Layer 4 of a small transformer language model trained on English Wikipedia (11 layers, counted from 0, width 128). Numbers have three digits each and are written without spaces.
Take only the direct path to the model's output, skipping the later layers: a vector added to the residual stream pushes a token's score in proportion to its dot product with that token's output vector.

Output vectors of the tokens that the questions are about. A number n stands for (n - 500) times 0.0026.
" Role": 575405640603523369652442249557672485476574319451451365525574374405686420536502441521209246340459530634666548326612642737758500530646333502445729737454509485470357532396563566547372552288635402699579540463438547321439475373467353309299802430679265470583448539806464454425503336657353516402508518425542250501523636502602253651658531489666233710588621462769763262579446508512256553415582
"uf": 550578757686607414352463568652646482649666280351228520267391322327460427486332512754527247538445485497372425553245515592669474500846286633584448662472443658669496437631595611537417325496461642617231651386267514314615678448453350493371377567690469530410606460849422606548534715600242386298604484504625425324496599453486319392350374566605435706496705565465621412393482400645557447531678
"ted": 402591351610373445588493301537674301472596183765526603509413488607454523539469334512422490531463533360402265634589375726413413570334636643468473504549453718709462400645516782539620692489579500717626574526425659352330497666276476348232551476325474516277334389634588691627489342530435167346517428319803640452433536394447691523634338473472540728522362520528385406460547457800332655650556
"bl": 602289698465417589473587417593749297571458504475575591552447336501611465424303582444507467320558323535555618425573529467338411560238456448467477538433624594529258484714552497606546557338447507600397483308483452315647612536512501608243619326651445407617646404640552476311498481573457333427422409538702464504325474375585594486530400729547652619545690584481549602587565347764317504605429
"tip": 700436773476359372336375421628713593718483532700660626497522413463587456441340319788453628500619447500737289581478632569400404524345550441543528487516566427609757320536576345576401491567568378420460605573378593196615474456336327531317650234527584625300363481632600771443477571520383476426313480388440579330315580423291479410441466411852502572591464463539406572460507477523509683455721
"well": 672239538407475498458438302428563279533477263591463578588457444490419512304411554679477631626627639383536447382325554458470567591425170617367702571422562465544423477664520669539530319722489688480434454377502518249467456401366606524250628596702556396301680465631588459321533477719458561544680652362556553559257517590351419613811441548561502657626363673556723377529442328516370509522484
" Species": 546458508606434297782463506472607401787477518429250390353583408637385414407547778569191366510650350401676397364399470396433323677656359372382630376254583541788547208636621466576370640229575405600593503538403454327790607638417390285351542293551477623447382759687670471544491279620439412515404528426640411424494632401234531517782644487556138568877618627448570468493601513682621524427786
"round": 671508683318265479504535500638487523375512484691461568429401060540661475336412617322439582441370481635680624420544504521480279585459393385500642512341466703590427439741606656554595353547586778319534488262548771433472163457293354444278729403636645416328511846659604531588521606640589585289586521379635451768224595491348390579276344806535493684585447543508614413457334443282463567468515
" roster": 775566584764451641504313522527726491539633383417578759420543446697372475348578464709265498329495508596530461411336724508469470436548277523434443467559397478618358522603606461527317446554587592426625592641540580433543681400307274448318435501415515349286352681402504768700532497480301451474194521361513273369487651594559410616536536456652202552764792385741467376531370549608532520465387
"cast": 460536427604564483582283673661578290450553368763383655469511701417751389473329815689445485524422726711639444348521499427446476374472452534224537527526692317511273599735534526576351430425451527641586636373503634197646715572288412529292557320396413532289518454416688612359547478503476460437321503078589553447310656604484299621565386485683521586710320666825546377151612444715514586455345
"ian": 424554416578378322482427337473742535660240474643317244397563487671668554498388364474509301651450482463436577396506462719402641566555485511377531699367455473441495534546526560474417553443511845444502582621437404379280612491559212585273281609594415502402521466576419645755558432606369651644516488491810548524533585505728325435520514496460512412557320311639542524606469556441547339432816
"ins": 706424601320475220406411298608485515726586343555441511436360320527552474483301256406508623519478610570501350199505323387687595434480307397751521642282512695479634329672543616531375335567622532590307501553420608408314545609493307459206618421505714443395726539384518558474522661551592610532575468394668523517411365429618400507563351474437645623620627641701847705361362600547485555434614
"tain": 372413565579497515539312307525557758402529545777453495696281592536552458387331405636429360473481417517529554391575508658512523477500239570349623566671304623598380513686437870600410497228511569589344733514474710369485416480339228349367470396549477401572693411926600717621557582597630225543447438530445240492697554553505321519548324472724562535420215603541308542356508270838231545530665
"█": 598282653758616262600268340602613537720492576478495663234455438605531444257543486611323348418537395435421328230238794341293599774422591630643381497473271829524552638655624510679260519356663347662658603285187515155441438394459347326275740683693389311259614869626622654650530510699413381276327772389656430377405659701263339526487579536489358925750617593787671453204585336439418609430533
"☉": 548271640570326441662420416645556392513453292730321695538525357817524495248555579412341460285686423416473221265259739386459489578392501876184640465392553750765645507544653834748306520263545531631404725625168607402770498405561229257256513475465664498319373813820647470639515745729400397225349467447496552533239704579427333538556468760507446642612638395394891361372203273889351593342363
" Apps": 824567572465403495427373200416702381481478397199490565253435451441531392434522458500348488770436291588818560269293673653246581689703523694344480762310659420378523182607588410569759726605688458735557736520594532080536450489255351555414382202407710335346552660834409520574523482582427473232156769546578441305399514427310336594745398573603500817696611417640584431319648328534523644431788
" countries": 702322485525446384606230493552658368476550400500340640362497386652665500353308582478315444518410490338490393288452452507507442462649606697257414565569571620430619562547559539525542461454616558661617454593330412503710527279413442419409440683527336500507650827569415645626536594490514510488155304629436503602324784393431208490496271387495352646539500596615571595458628524692526694458746
"ow": 615461681439546275335377411462592329496532489577453439335240574464694468341400705621509552609541332458470599828583628507492615527567388567174586516360552636695550638716462576517370300564687645458435631464409639373357516460496446784213354515570442417388560565524483547407484398385379630503530452381333365249601525525403499449503613385578481646628533616467845260724574451433521486493551
" Census": 490372852618495314478250489636637331803329501481505688377445411569307436329248713694293476606670427392717446380496513221371633458497602681389505489449300423723415265776608391607593672457775489556406444608568451489554505512639505617334429269491574598466603778798587356424514679591505398435477713437543463198489530605380214590712288412402259764605276393497624492639363325572646445304657
"ς": 678429536557487366514538473774511447524437529385424524453608474538470479409247630559368364539388464434518435333552570541265366695524488571280661718347438639480522224514628568600452516373731487557403654454283526469427655477474511310255621211745540335248643744661481426556514681467504501345381583512460483561344647515543360528377533636590238619771653445515597475350598430809427514433802
" Match": 449642735594460581398414505573491567401440328536370529307477485388406453367607437572352356595429339679634406331433502589357562538503646555535486523415394676502530385614564529570411391479651420636578542560460660291527414435481431448412710464553552601406370634579523770602528341559497462312156416499574347518524627628486401610741539551648316549603505613574535582515409264528530569528384
"c": 462556382536543723495549498557433603346628447468380525516487389585527523645340388683539706557589713503398204460494510342698435622524471374393593567455551494574516537535461621538645578411378580507479298537488567424474381602461505448407356346349552570530645384609639544432508601538440370494456308407347473654586612602664510454629454324481636509457409676564233581434433507588425517405396
"where": 737602502647463230491466420379555470447437446406506688599297461543663484158081491482305475598412581546544528648685408510505465616764366357372389686373623653531527358768733627488438533462503683808439613279347515274684279404442435264318501358980676366373551719827338665159471500635306499366388710734402477396243714406491482648518509597392365680835800344537590654515177431537444541631207
"His": 544472846430607298647543453643666239478460471403351364124481532384406427493203668642205499518416521354658403494537547402572502417773371545700645469614385564427580534619583606693472423363507733608363717299490636424649424341579545622248625296464344433237571623610531361474521691476480438304461748342705695322612758427575558706422493530367562491559550509650571343420338425556603481386483
"ments": 677580646488494695600387586688836548617528420435375608371284477557424485192420497423429557324548557633741589393328310240215403424157275557489781394375558535357492196919482682564651329296622697624587544329412697336493485754713395378098585379816614345434382568699357417501497497740592494444398324413486675373479826615390630522256256493388369702909472577298422501668485661694397629555496
"sum": 554620585432598456615336535467739447560292556552403524547255424466644484162522537588508469735480611433625509555279531498525527495569612435333398482334290555676515471489557453603498674376450514615537666675365669305515440426318432543429687527387377518312646472623468591505498498479225235588384410366506306334627429549458491489750526395369643560441588609593548568563524534773449678496506
"com": 543448568427542656558471284459467447464586466442675465697492604547378473699270531591487545461423714544576266455366568387563277456450683498284662462379468680522675542549520428576587533528394489491498710446581601406604680403326467495426601416450479560528534526548428560322487402416528585340709464355483392435362789480450376464548546302384586462765477573665393530558610338589378570446429
"physics": 490272605480391244738451392614733323557472492235434778428293366594641421504416420626410469376634601524548483226424532559444442516716336620401567508335530590552623711586625518633361536262504404752350779157428519241581467658313437598329763216571261452354573686764302563534519607610283519435482478551556690414317597514327330536573614534411561516791690321631645442401512411765402691452708
" respective": 714527803636403374652224386409812347565528372418446592405660454805555436399539384693164584523664573572587549283400570439482335593499335469499580628439606754467594320778547613501471547355484413706273777490233364443580551203396199527392558504602511430416717715560468490652540520534420230205246319495533486534358715451287319552540535454454236885509729332763585414377599562629569566454553
"←": 888519620649515519686275393630618754545304491675536577454646432481519458321413382766197337585618545441431530266078516643305483579651350428447617857543621764449299235872609590651716401130602537494503572465322343530650468290352460408207541494546499486115489727744241613760532508550264482271415615485387530425636544519452477548448497441859259595556442523674503606379508396470437607330519

Each question shows what one neuron of this layer's MLP adds at an activation of 1. A number n stands for (n - 500) times 0.003.

n45: 481689500615473612595486439433433563408538476497384390647457515516643446483401643552586631438332671497404274632495523586475606607566661476442452457277366549547456503500459483633546445372600503572608350393451403384492538451593632434352487412331468508757469487465477376508434579521281455578430547533388547592455462469431706518576611462434528439479549527603420620346429552622424330530729
Which of these tokens does it push up most? "c"

n278: 478444492458625500396414339414321514698481427384466638630387543506570546491634429430272532605425523456535503618430429447616628387497449454574348664366424440503430254482640368650511537517313446472500597442561382631598451720565412577384659387500464534500480493336476697372402619603510555521653348656474494520448444494623542312508731586468497488587563538332555548463531377594517648574538
Which of these tokens does it push up most? "ins"

n16: 401490416544601463465490526461661560421578524472466498557571473490552396581500479506491552461405397513538665315535581648477609676440359454558657628613378500492446587349485474591567600530445543538500609729486550451463522437543463224401536528536454606530472515482526303360450392581454430581520428493548457434495574541544515427493244364581440503635439439354611412643393458598495567648469
Which of these tokens does it push up most? " Role"

n23: 484379662358518475692543506511634546760521381494515583515644608623497418556428617506580551384611544544416397604444520425484357514624357500495453532536568580591465478472510386496596584500643658509635391461460418459575260268570434483420490475628558416660451342472379412481345245395457344503574548534393584677582563381612503546497572500508482483415577325486456403508556571445505459465558
Which of these tokens does it push up most? " respective"

n315: 391603545537524514576647596540587660481440491597572473405555518336564468537683348519509444436457425492664540458519468447456489417294603622538358460536590393574662490551680216451410403401322592603452486492599436442447451613640486520485565403463552574260585446531483488556334325497516513658442618678596543503342526570533484497532434349503595565453648592431322471336438510394497566571450
Which three tokens does it push up most, strongest first? "tip", " Match", "ments"

n173: 442532329522278537490364655614539570555572373401554506478417283609411416593613614497544444370450373506453491524544563509653503593435669463491396425656561516693564395445387445429506503480435632602413441651486327600549358639285400465371426331511454370348533559649663523506567565562453567537613523465653388467532448628437764630251396532561771482514559464622487406509526395601422358571545
Which of these tokens does it push up most? "ted"

n50: 525575575387464402476586339524513492570533442512459689562398518483554379521409474487711532328473646636409533538492435468358525526307404598287660400688581509614587316462378558594469494486683464552583449503484573413466543420622340567332462552445574565450486700339467532419689512405445475612475486583434673319451578520610436388380638500409452456565808522431625566455362319628514439577596
Which two tokens does it push up most, strongest first? "☉", "ments"

n245: 587603606561500512497414515500433503397449423401331690637635392478604458517231513484722584551529594409515544471522464400517511523451591683536557505531557537427462543563510540467470315555586618398549425579466545426356488187428535497547572452430615525621621425541494432231463324466421633549503415372331506450431581483607495604465473364609509589556687497626408667533300474468554364548523
Which of these tokens does it push up most? "where"

n20: 511566373433413609650443548438580357437576537621451447503294451516470319637541473613396706508320459552586378519548542475421516538609463615454456550470531692514468466464612591407455449407600605474592527355553533426470707410407477549352492574555690554518663657463531617453539518551420452464461513495255530378653434461621471388534272642472388640523540547466451355676553467403402492392423
Which of these tokens does it push up most? "ow"

n7: 551492478548393660598539552710473568508417541556312391403436506298609368692402654500601331616486590450407538437597356705567549514569602510544436592485500612532540482406473497612419243503387596420693514640485492388549356563624380479411277581537585518530386445514448460527456449466393404454492475548408503378393623579487381547546427734466416408487558533558571465470503464623540489622520
Which two tokens does it push up most, strongest first? "uf", "ian"

n171: 485602425531465625580515487511461468425557598557521634430458451457550381580585559434643548440580581440466640447492491540288437637553557665520470555457514635551558588463494566496342487513395430547642423294405543377457587601522343407486394518428419456631381512596473602597564514507564479582265500425619548497514480508549713511375283505513289617478471337589599538419437500366420437583456
Which two tokens does it push up most, strongest first? "█", "ted"

n204: 417447590598413590601465536531713483393421564659597505432555588596514438557579473535429500378596454528533390531520493538465534460673547571527343432450644464521424527497311571500539562432363479580420453535407554513553487477566529382598450482486459543516530552484580464546464285453614540482617347621520411590404643368459408561612476420338506539410583372571625484436525574403481297592236
Pushed down most: "ς"

n124: 315534471641362726560391617488574455560449450629449707394491696287555535329534454490510528410469572476471394330572343385422598497512515710315423598569474545531584666503392545491552485564440329411575294476582447356544531589247618532459415512557565559600536369515411480371676429394517564491552497500545644444481397337457670779623532451494616524590417377565487543535567500397465365573563
Which of these tokens does it push up most? "cast"

n160: 516452457449312614447566442647357665549569583424492325563532393533565515310584675503374643540338523497515564483565444554517578441451547521401497532444505445497486598403829339260684451508574462518589519399397466517464574494537614417620468472455465623759450529572425463538441443411393543509478475567447555711488449548353419424449480503391544623487627591384598558473650639632319418279424
Which of these tokens does it push up most? " countries"

n3: 423495412471536407627534662511564517408482461310517526537477672573527460497730527448398659546536489503549542413585505478433541282432362517476627346544441500707397619582487373673536445575466519404554532337444649465449399563287503534470553431477574512506505561486396515423500609493527387609574583562489450251554480513478610550408525443524290685432467673470337591479642434628436468474454
Pushed down most: "ian"

n107: 447469529452421589553473618479606460498495479593534573530452603376421540395487468460463535563652530543491529441333348619630331500441474455335481630343434508552556565390497634504606532471541615548505525570576400279541447590411367489645355410445488583446590379472597366512497454453615434362464571570398399448550498540491435358466464671441405643495655578674450547480544585548524505604603
Pushed down most: "His"

n125: 467552421618511430584461439550334625683457575568602409471722506522497585340486549582459518451474414480463376566558569442537492438480571495497326522653530555556607472477541529529516450453493538506500469472422302497448587617516450524382497625559414500448449484626593341391389436412353493471552578385591653235611380371541314738402490385393443544601761543397623359295646505622642606461577
Which two tokens does it push up most, strongest first? "█", " Species"

n307: 609571604545482480535568639432551569654382546478451513503532619350541376410634490538386482486364497599442440438495517573492595445559454616438529447367461691463349507517420389577402414697667489477590516599503474500553384582464511287721500343505589463636495418429415600357532260528463469604357460479481468478605521389450659330452638747671515497350528536620483640500380355550564420474356
Which of these tokens does it push up most? " Match"

n139: 354568533570450679435445408497540592310603545407456620540576461293503457333496634606479474345627587386543468422574517500617423525468672361273585589334551313503298607666422540473574569452469391628556297636398557466376429595680587604705289509576436528672570408535629446618560500457493426616352491639356530326467586481441619335583676559506627418390519527474559567449413639423432522286447
Which of these tokens does it push up most? "c"

n153: 602607618472505653535459437474413557535421488472450543326527597486474384489430518433631611436549741419434350480425533703325645481355402453421646428344549485653500490313527379722387658551335543352495410539559660416462412606492512524531635350513505433599586526606494677663420470339434615628447522519555342467518441469427516427489616596554525489390417485616465537326465656468532483453508
Which of these tokens does it push up most? "tip"

n47: 495403557574470368509414512529412587730481814458394503553532566390536467471609462364440456494639679475569720594470607651528503637552363526436446627553369409410470510500330614492435544388415787318619467523647482571562630413410521497687487472559396465684452400454457420457559409482240370509440629568559472536482449432485473550538617457494334549600477424640372439481489381546465463386492
Pushed down most: "ins"

n79: 527456354629589522591540468452600373381556552546439663312529467401443596456442408429354641488376569636481423393569366318281622633677442541418462568748486420436461544749306516509476642679617465388601317581369511565480549557343652611337515577688474511387515536532579547500500670540601394223533419271392524414556349441576491597396515482513527481500640563725559506425500486586405419629432
Which two tokens does it push up most, strongest first? "cast", "█"

n151: 582368503378526450523522302401672521529437451464579650310314590513444406584414582519448620586695650316560454637447413539336474568424568459427534476464423432588503554413513514382635597447528560561537484412525566654485437404531692738557385442443437569568544443585556395402554618459534412374413495455661446590451508362465508460595526386438415539559718467509555608586420328608558492421365
Which of these tokens does it push up most? " Census"

n110: 363417610494470393640561478633620535589409390556577349388556507307463404655535589308500437428592478429487516622604374585549449488750580404458707637568497624337646365809440453623381506390637397441607442556418635550599601392500529177547400515400550436563475592389364585536569540462576547550482398556288388552304556575525524455313485637390503629413522350487363506551374625527631413523574
Pushed down most: "well"

n48: 632628416526567536537400703539450457514436610512406633522392466647403397497569584403353568485446444619576276358463503612317503268607563459397500604612477513557421396515440570483559648472390542506489403611562562570620582533371454445319417497309555372666619580527551554472633494489258509375508639517494357604706603497524399595587427349399804393388572519563478452562384497439604357571406
Pushed down most: "tip"

n226: 598574497535463412551544737402720416523440566548473500436397370599439679586537514380456486596466449476461506628318349542560592521469457352606326417549405461481399425552377566562520491497432469608363600449442506599535582540475556686372605377389537516417521411614677546394383413561386541372408485333595708583525374407516664384638724739366301427551457355578686382558500566291678539541479
Pushed down most: "tain"

n69: 484511657576626469494494512371558503578484518536518563437452565500510434514696589722431638350399506542559590520422323506531441601486358342423596567404448376425600435443568554595649451465337608455640445511495412514613329394460637435465436391338372500410598426520603478691478446633528410771511464522514522517444355297449414438764573500386478549342503491593580564607530469479387508599365
Which two tokens does it push up most, strongest first? "sum", "well"

n30: 503596476628559489479330483517467575377370453430535543365566562389495455628625432564550319632600405520566517774342419486522404686454532526309598567540517482520465493387547489488390394508504627450484442628541645567541401420610529662558371414458489725637572430351460393385609536425328498296428557487517388558488623553407620474489527540520698514586486626532509451573497474335484461304506
Which of these tokens does it push up most? "ow"

n251: 644530457443467326558565449589457566513580591521624487307515458495575332452546543693559427460257423500537421409500531545565497484522557554495467396315479523562422458302767389663573515472483503606422368413548607482423456381572432469260517547547425396604565606641487417414449647576677462548369497462534598461511558505595452563455416462422655342451432602350655568541607602508518439556600
Which of these tokens does it push up most? "His"

n263: 563407563562553439602376411411588532480473362649547566471580309454498483511487505518465646690484339314525497396581502463537424529575568620621360628569560542432513554503633592311555526449338489564550284510375507631486445379584538470478428607510498549534438684403425554470490365529376519519523582585453323477530490576467339495482291598423570607488576627598423326692470618528586463458442
Which of these tokens does it push up most? " countries"

n70: 544479563529414370457465380408351460630456449402563629460567486553497448630402485540707462530439451413453441431469581569484659508450609563471443549548538365536390563423441609536440606395582517500399583562455485685399455642556508428118541703459464515468583699575561542406458523576543517387328334453527426457340531705279633653568526477470527461467425456385397598426571490557531649520679
Which of these tokens does it push up most? "█"

n216: 383626465668488476554576511566361351587588543446366500570389456565440500471700470482674577575439484534451503403520596437407507449526599696485510517474534480489493477684512539698475651298513457634512508441443613495392370487422462304489505575546417611564526245540339506470392533587413628445468503602497503365432423648572525584433644435450391555544540472546304476389540507421587484486492
Which of these tokens does it push up most? "█"

n178: 718516631545564534556513483459482515487456381404411578652411307610414429282828491473254469309582426610561500588609554358526558480524428341565383519811485468531481524581500644608426481497655459644605448510497219573576444486525562482592368487409465440461652256421595555222726593429605466446452516331388308414693468380377564441567642324473740629525836565541500283506426607398433533500447
Which of these tokens does it push up most? " roster"

n247: 403439406565494526552506482500531427644399485486621545521582579239529451532554406437506521572536546615465524401572451474618608334541581522494533342655586425405506474609441329585517523650322503384172330598566551393508340530543428445408626287399596441676494543482506516536293494433655514503445725583437568711424439596516428337622517500591660335641545428398421587573584492434514555460590
Which two tokens does it push up most, strongest first? "tip", "ins"

n175: 550445566554530401657545435564645476527565491617459389479446479481550384506654376592385542394568788534495497468506696312580371457725420537450426385447472481553621605392528388614539254453298610603481483397437463434560497512433622524733617383638375474546480441421427328566507380492407598445555436448520424664524322503487291428588674420494408611527391389586482693480511584549437629555552
Which two tokens does it push up most, strongest first? "physics", " Role"

n149: 475500525535445461525559483488253430595420306512530559569539487470378600466527424638532442379418713531582493449498441459569521385397455543559546500318629622483519350451494485553491476551719505627369403507436487442397533594462520464543568690562470519407500497374446661532641632489643512586528566696457396569533454415557509530525345525392353529518460474527553582427507460454535428474454
Which of these tokens does it push up most? "ins"

n188: 448443448402495453579647508458324603567375348428410565562429475588293453360471502633483586622548331565424519437535463560469364487613521667642584480537523581495356638602634703287388543493542559670478472541524464733512381511587425416436358541449476410506508521524381494611503575466474451529438447579390528434571594700519485495520475426568451521507380561650424524482465488586455559453482
Pushed down most: "tip"

n280: 620371495596492551413609524619552495576568681466512549609525410451608449446440553479482529596473393474539417583597469344497449518508341621469326363678491566391469455621593548606490430572396417570525607569507527391609297633423588486507420442447658505699421600571457410381393295493417435341335479645474409497685482497555587381299582531489606446517637374613427552515495468485441439548465
Which of these tokens does it push up most? "where"

n217: 515570550434438372416666557550497546503509330476623423474666338533506369500477514409414651281484525610481481478586517357518547494663608552428304456581562388630509391425574552486485563485627535471415280430511534669603445560566487439530599537430259462428275303519378483350628312534600522550468476641433707336219708380575556468697445382612527647374557639662400554509467508588597595627518
Pushed down most: "tain"

n168: 535532511465553389515629451523500581476524441388435625526641518500567622560629513724666578562534525380665457591551384384595508508423624508623415489494414440390390505639729548644299500495570546521612511439538368349472538480435512686272542522397582568548558471411554396529464383544400404418438511484675333331538455539573425497380683323628379506531520497546550428462367372599237478417366
Which of these tokens does it push up most? "█"